Layer 2 of a small transformer language model trained on English Wikipedia (13 layers, counted from 0, width 64). Numbers have three digits each and are written without spaces.
Take only the direct path to the model's output, skipping the later layers: a vector added to the residual stream pushes a token's score in proportion to its dot product with that token's output vector.

Output vectors of the tokens that the questions are about. A number n stands for (n - 500) times 0.0047.
"izes": 477414557519619673697532560805733597571574345234461450700614582237475442518562571620651517551340498469666458748441279300182453528264306650590497366371632569459546693287396178584740454481348367
"aign": 490355671235602479521656449687512420796729430464512293713758497319385643365510227840520631348470639298517733667912229094452513378478426437727337850492194489341785432414264571537522452260528506
"rical": 481333461417620406751734508559784604496497428157452380709477632269458681402589332588636502452449573534368870690535049305250586484480521530574407591395369508391764558267354429427747618464917200
"aces": 450431311448711565582582448639740246711533343261671461762293475196631542417533318638673491572376521417568558692430395425400552398524395635694487353419747477406657449419447366576752513286683312
"nt": 442411396441570820735361513564438181553725271387582198653554470449469686594408564580445548688600519622624599621432161507458525537411444573566404368397498607325546482332519617472385461560669464
"forman": 428546548453548542832325321523465584615729423229500407744863587416198500507561219643732661415393589490485657480579205234474731632434373603719358502421439480348613343361343481856466357349777363
"itionally": 472678562384716525848678559481730534486722461138579309723504658325067675537495508536525756629337569286664682635617143282354794510462311651642404362266241546161670524283542213688747347575346345
"ging": 491523405437596653641595413455411508384949435313560344712366607510400503619638523541431623494304640361555740405577420515384620768201507394612432411531428283333642599312420350575536494462801311
"acing": 468566496391647548446722385499694322460702387268588573656546422229578560470476548688727457490433587377538467720513490564316526590474359571713385442269552453498628363357425404539776455378475353
"anded": 467435493330667695467643260428520569514645378405606367541574559633545564425393599663577651555383657302444288723708380375349556349459372567696463331337498675332693723389286324555774408442422569
" Binomial": 447423496414617701585685579879570511773551240122324480798826508420277473396772304784714603754179651290772631712486160023048578442612486767771348440541327307308806576302356205374770511360581255
"erb": 462387316147583288560716385404631648618470378385564359825455559456506449364850474613623594605293456315483590326648210615436619607615650771684390588476308415374708440336558566622579337545425347
"urn": 515469471273643427560831460624516432408565482543554503607577669282626550422535295672707478423327503475631456432554383271412600500531396479753455487442389512353744741329299378294612467669601405
"ched": 430282388454468391652549509553578561437566511559527575597735586354535589644753585580644636665364489511507648540589143426399609644285294608605326457555361657600475498251184430430471551709447047
"ondon": 432506239255677517728611339465541340614716448439472482665670388256355509385398482583653598597481574293763594657534354425284709487562347312588540643651347609419770460322398415695667314409513505
" chronology": 424252648499518626687506514816816321660482412541230289712340521528494545626730298863767717582495733227699517863262126349289787275635362488663498477326298165256864440302348275857614125553636231
"s": 504622508609578619424583476496431280702531630503704384536407601689733346301442478473263461408676352474436589500507533586483663448505370557390546502276660430423492505447572540393572605346389508
"mercial": 444354550498552684634608318651406412540502456278620222757465730326193558583431466795591563606510702394811686535608271493339575423390313489662406377387314619332571705266391366679708334362812374
" Conservation": 491482614445555563763597342744543541603458359492286384525651748315167544504501413817638723673355612442653700248606316202271532316550355395591443597523567515411632651364397271547653393320644444
"ington": 499740381342542517477657341725500528541753531499413334692443607231424602386409490736526407478568458319794668618667337573479734433529563563675379551337213594388604744207209225469763286420478406
"izing": 483465463496541617724540492687656592392643316255496413648675622333472513480533603604711501472360473368404525670657416554238484615266357519555445450365550497544474659279367221621738355541513480
" Production": 447406444472547507608584286605456525454631562266486507503580532373245512475528567652731674523425660553512535711458379529314665572502296571611497575496405299339590640390131367606557525481667455
")\n": 425483451290606452670447466536535406532685513566259298483522689543526544606418555882789573508531429325263496431330442498394675510456590421572623489548253641397597326423517373584599662378463507
"ized": 478417431590509571690502539703583616414565343306545449603628614330447538518595701525710411481332426401379446730648349470239455519327341567517491392528631659484454568314536298591677550539335453
"ua": 510568247468584464602557372530871354637593340441519423557507439601519639629290441591427680567326491419559618538529317397481656770449452502667528621385395260454692619362322388503534401370634399
" ISBN": 437460626390586503494471412507523417631599383211432394500587501457350728466576499674773705658526644380677648520444277525236888490581422482586486539590168468354690212420368413618715430497515239
"ty": 484665281323565539754436686582419380550730308413615674646648681414465406474500588598551649575510404610465510700569320508470685579484331401536371381327512322695478457460286493351497368375612335
";\n\n": 428446496445586385643470163636486364735718326463216531500491401459571467488732477905623755589460633445491741640418400182286614441462550486467524367660308353286715458320451300403879430513683639
"Personal": 418633491419648786631397204491651579391448526224326357639762534567531679416327505546478710495463525421633508485394328264254764565621423525768459739391097554263607690373327342910644328345706470
"ously": 503265412447590568619520431715910606633637218473499324646364424478559528490331655678536802326039762289619649665640351319361549704165221515574504433670395596321644558269365312830743403480664206

Output weights of attention head 0. The head adds the sum of these rows, row i times number i of z. A number n stands for (n - 500) times 0.00052.
o0: 321563283597230567771600579546653434568358294508612717508311569405859838557554708600759453638314497420393682701394262529297525764615388225544527421587186483463702467669288411518346311363487151
o1: 422561541466643527792416365503497739417289658437463548606763464477514385527609540348564475429245465462601542630618463319565418693462533448416474565477519351531408468266509554502476620534464594
o2: 241515422586726543578890571250714423329647533577606557443619270449595151772489680364349802675415627657289539433537614543521406536304280519416558157368758501442352520342482215688547677431388725
o3: 591649323363335258611629431499786426316451580666422399670429782396511688597686421699583477440295465626248397453481198479513507456459460391709250513570562392744485648378406450405382678243712662
o4: 474694483558531393442531428855551621268512569675345586654373669408183488210785605291250208513424276655713200619450467699712523604410385675497359468321537461799286627569258668410336516703645629
o5: 402653512358733720632669543337704500544379351576423516629608477406436348518645431448476590615467617263695492583372263453518198430673285542465400158573649594706653448654666339148495395603703528
o6: 267533303254377511498459528696226377580293632564494580527471516372622319466205183742340352400568483416718283407608581643756610184571467402512491799765631567737450628555458655168526448647554841
o7: 518654484506346226223707566679763753391385573799393463855220567734398659447644466787191515332124521753507581783369627846309379655534089260520414528686497352426394634548349498377358496375509208
o8: 728428512489380436598775405322821507466460553617654554384461613478516699530457649417517526365755268426485428261434537443277370428449564675453480685286308519185845812574229590608450345367488537
o9: 335570478500654680476546444436596612489533701309389602325464572424600541340551760556446291326567518499512438697665718380505299627450648743420377632501482403354332504583085590721359780430415375
o10: 438588342447803524379579641546636692336524630615479586405532423385426579543242346399312457379337497520585441546562537663239283590502205636559709450539631723489591270337700667608439529420537460
o11: 708559413437485487605635534483386566387270601323305577634472797443322337422747619507784530446382559701307425509419024599272372544714451813403743523589492390691449682412491399330537493538567555
o12: 487385721361573643380511201567429436512659394401713685439639492655530651535397477537499470273386521535516299570613652384669489689347476393424384724556404416422480547801343475427594449344574381
o13: 719644356503782342279426403609576599536734412364534500386673437609453855353290474543499364536413641655477468552634624326294389630574549317664375391557640525462231382757240436496583702432547263
o14: 612532565276674717299297631557380350385697344569514283698715491446467374482689462424491523493435585629612252549777217522405489504486457352674591461425654585591332374595702347241376559750773506
o15: 690679430461759624543310408398560391469501564194535488552468467556550630494305504749768446308518435637388510217552552411606794525707636752498309464455133377417292413467348635855552377669517529
o16: 429384386358696442517461441378647427424655518581433619561580403477711416405336325475638767362529624376587533568475304337577457548628479514447412308731477672681249289088590693433502514586476658
o17: 329391497456540566540348721530361233774479320566497283600226658547452166615295134652547389543563538505616428336374348520522554356470422400813557366588422798445797507561907552334549376772606560
o18: 460396407501351478622576608595637456462384446829737523546433591310335575491356451713668375557523724380450525555479449449450357726528579498597441411358330391489455767449454430469768354480377425
o19: 509484511725387310491422470337277819511506603536457419621528637617616652329477279782623431709293476598491698527648556545389670189626655049399676539617284339264618539344447617415283506389658484
o20: 332286602611397420291343451601454717442794536558567536333499551582462501538597529638457460340403659594374281468798541494681241302515363437377460745607430650583236163528629593385584809638407722
o21: 508511695151711463745352436756636201251786663682220506475481562117550280363207360532504631668457540683601448431666376442536723325663387572303386471568671719424276642634742497575728221403399436
o22: 333580464484272489361570725491425386441886311442370459431447725472799595676393644453417221919226587668249485606528590795322232854643660597459708427182466511481404372595415131316711379435397620
o23: 436476574503541484627463593331314256433617405542359417742494645579760263488574311476497309719697578576688484668605525243505409676442864535283516373312371327304349691574426371349554444489524715
o24: 829216433469433518562201512740644457663279442447223520615542408622454660469367400594626390586611459516348809319493304453563498574570685439418622592515423433426567129746603599689201576639451342
o25: 317382583500501436685692516332619657652293444513476499205235421428278210696603769660820422485777500632345644507464124690405593346484208488409537297265577416569506663783554482458655562493605554
o26: 478432448538416600587393571608658445640401597406511528441464429531709536371387396235574646602416506386593689589544482437358347417435540491340288480515548640502653486312653720676605499390390355
o27: 438604477626629340349431502600808446468330231312533424605443658445625657242724526458279389587361613317688497553285537334586449581629468638545506817328581395494452468561462522347512346472525694
o28: 502690255482593438578469351350574093431496440377430692923466724317870773715645345344444558396878293100348382600625570442703216467664648511594598645245237257628352390426546720405797061509605743
o29: 474549343418549299632373435449686436786329663544351512570614232556156415684677564599273823460446764458292610552233618559493529795277891104781306712504427280343522567543495668481455667428522169
o30: 352446372157614583573412493579686479305344617535271160472715377629402477470506499526564303587460546694565461626656524412567629631481803664480318453590534475608248431505523447460395707571375374
o31: 737607437293415353508583354554701361553441536565460428211416369341503506576691942424704491773432405270291773468362606600373657701718418230628379195549515382627494287474679428570602403507609678

Each question shows a token from some text and the vector z that the head gathered there. A number n stands for (n - 500) times 0.0028.

" and": 531489348488484392441587526564453452609542449606371455539485418484654575462500468572404489639677
Which of these tokens does it push down most? "ondon"

" M": 477547319490396422613205348684459329648713532648535533408670582688390516624462546468572589558416
Which of these tokens does it push down most? "izes"

"P": 547463437711602451585532590337503561508480461447328609574624444540574470492686432438402406520493
Pushed up most: " Conservation"

" G": 510508516517472447427586503494521457507533496485484484463480445457505510525473527480493585535566
Which of these tokens does it push down most? "urn"

" or": 626528651661638414293493593663489462400599527418451200413599386389520598475393608476528461597471
Pushed up most: "ched"

" Mar": 453377420428502428766272415554484319553406492552663544262755494799289520521351553594665547391351
Pushed up most: "aign"

"line": 565530553519490668417526500449526659562447599370489460573502519453534420280608418452393437457427
Which two tokens does it push up most, strongest first? "izes", "ized"

"ch": 486495560505479486426573511449536473528540558437486450466491485495572520522496503499523568496582
Pushed up most: "ging"

" Pl": 519545587381340577285284499478524378529531448591396522534510333425595488292380473586561570319534
Pushed up most: "itionally"

"3": 441474553398332404567448498491556213427421379504569676512431418638360467547455585363438610523610
Pushed up most: "ondon"

" abs": 583587588691606634461534392355403666540440675313482538492397482516564583422547460431524488607612
Pushed up most: "ty"

"4": 612486569388376566438441530516574419594527437405492466446397373449598443492552553556480546436603
Pushed up most: "ously"

"–": 576449526449432441586372508314454500415320525395399636490532416441580546536507586501527406412517
Which two tokens does it push up most, strongest first? " chronology", "nt"

" miss": 375501656562470498494408340523344333582526545686490599394455488530491581525452380481509695534510
Pushed up most: "forman"

"2": 534468303506456400418566567588440438634564397642366470566501382482627584483518480568409490640672
Pushed up most: "Personal"

"|": 557435556405427461544423522407471476522423461436436568495420399455568559494499535556501408429504
Pushed up most: "s"

" accepted": 561528535530506703437560482418524682574449621342495476571523530494511410246669405441362407476419
Which two tokens does it push up most, strongest first? "izes", "ized"

"ce": 600508550523548510427552552520550521498497468487469456541448439398546499496439523546578544523511
Pushed up most: "ua"

" ": 553451544442416490525412505408491421476402479420468608476439429472559522497500565510516458451542
Which of these tokens does it push down most? " Production"

".": 460411518339385466447388624501460493482495519552434517517360451484589543454610430483520387425461
Which of these tokens does it push down most? "ched"

" reb": 478451577450462509434505506525484441519464521481490417466453483480514494457508456488513566434544
Which two tokens does it push up most, strongest first? "ging", "acing"

" Co": 536439405499549516633364639485456654458328500384294584445430366518522523473840430388396255430467
Pushed up most: "mercial"

" this": 526481577552585494369586519554527489569549470516402400565378444392622500419339436519571545527534
Which of these tokens does it push down most? " Conservation"

"ants": 568540547531496729439557471396529705572451631324496509586537534499513419239702413426345401481400
Which of these tokens does it push down most? "Personal"

"5": 632492556400376546428439539528551434610539418433479427445420365455587431494544547564498564432577
Pushed up most: "ously"

" are": 585580610706510679390428467339398688497418683249417639515501499461520523373550475444410526544489
Pushed up most: " Binomial"

"9": 566483542454444490540410494391478490455376488399443577484505427475565552540537585509548467449520
Which of these tokens does it push down most? " Production"

"1": 595478559398360542461447531516539388569507410439508489468385401439529434532486564550527568429583
Which two tokens does it push up most, strongest first? "ously", "ua"

" res": 447444482577629462449600533514456482621542521508410393478398430516549498362348423548584543569562
Which of these tokens does it push down most? " chronology"

"0": 539485530425445504339503552598449523601440474529431309440470477453568456421528449556437558395535
Pushed up most: " Production"

" each": 545599610648552658440495431386447645518449669291468557485430483518535545368529464437470504577530
Which of these tokens does it push down most? "Personal"

" after": 419437422620666448538593551529447508681523539477407365444386427567524478303342436548593496610529
Which of these tokens does it push down most? " chronology"

" to": 461434472575635450442593552515449503645530507507402376496389425526572507372353420548592530572563
Which of these tokens does it push down most? " chronology"

" the": 537487548549565495405560532542517500586529473503398402573387473408590450429363442534578545513540
Which of these tokens does it push down most? " Conservation"

" with": 525495418485650498455582599571389535669510586503439433550370379553485578349437473491555527534560
Which of these tokens does it push down most? ")\n"

" off": 579604582689649613506580351362417649563453687333517492478348477548592619441525458435599464646666
Pushed up most: "ty"

"alt": 671510540442345503377511549526456469661522420502432429473470349441600444546545542568541679430545
Pushed up most: "ua"

",": 552529509633542357458434639597380465462438492522329458364446323453454643573377423532522608602561
Pushed up most: "Personal"

" The": 542601611649555669439490436388459652518445675278466565488432480525529546358535463429456496576504
Which of these tokens does it push down most? "Personal"

"ore": 672497557446353508375497552525453460626525404497427427463503372445621425530550553560529663427597
Which of these tokens does it push down most? "urn"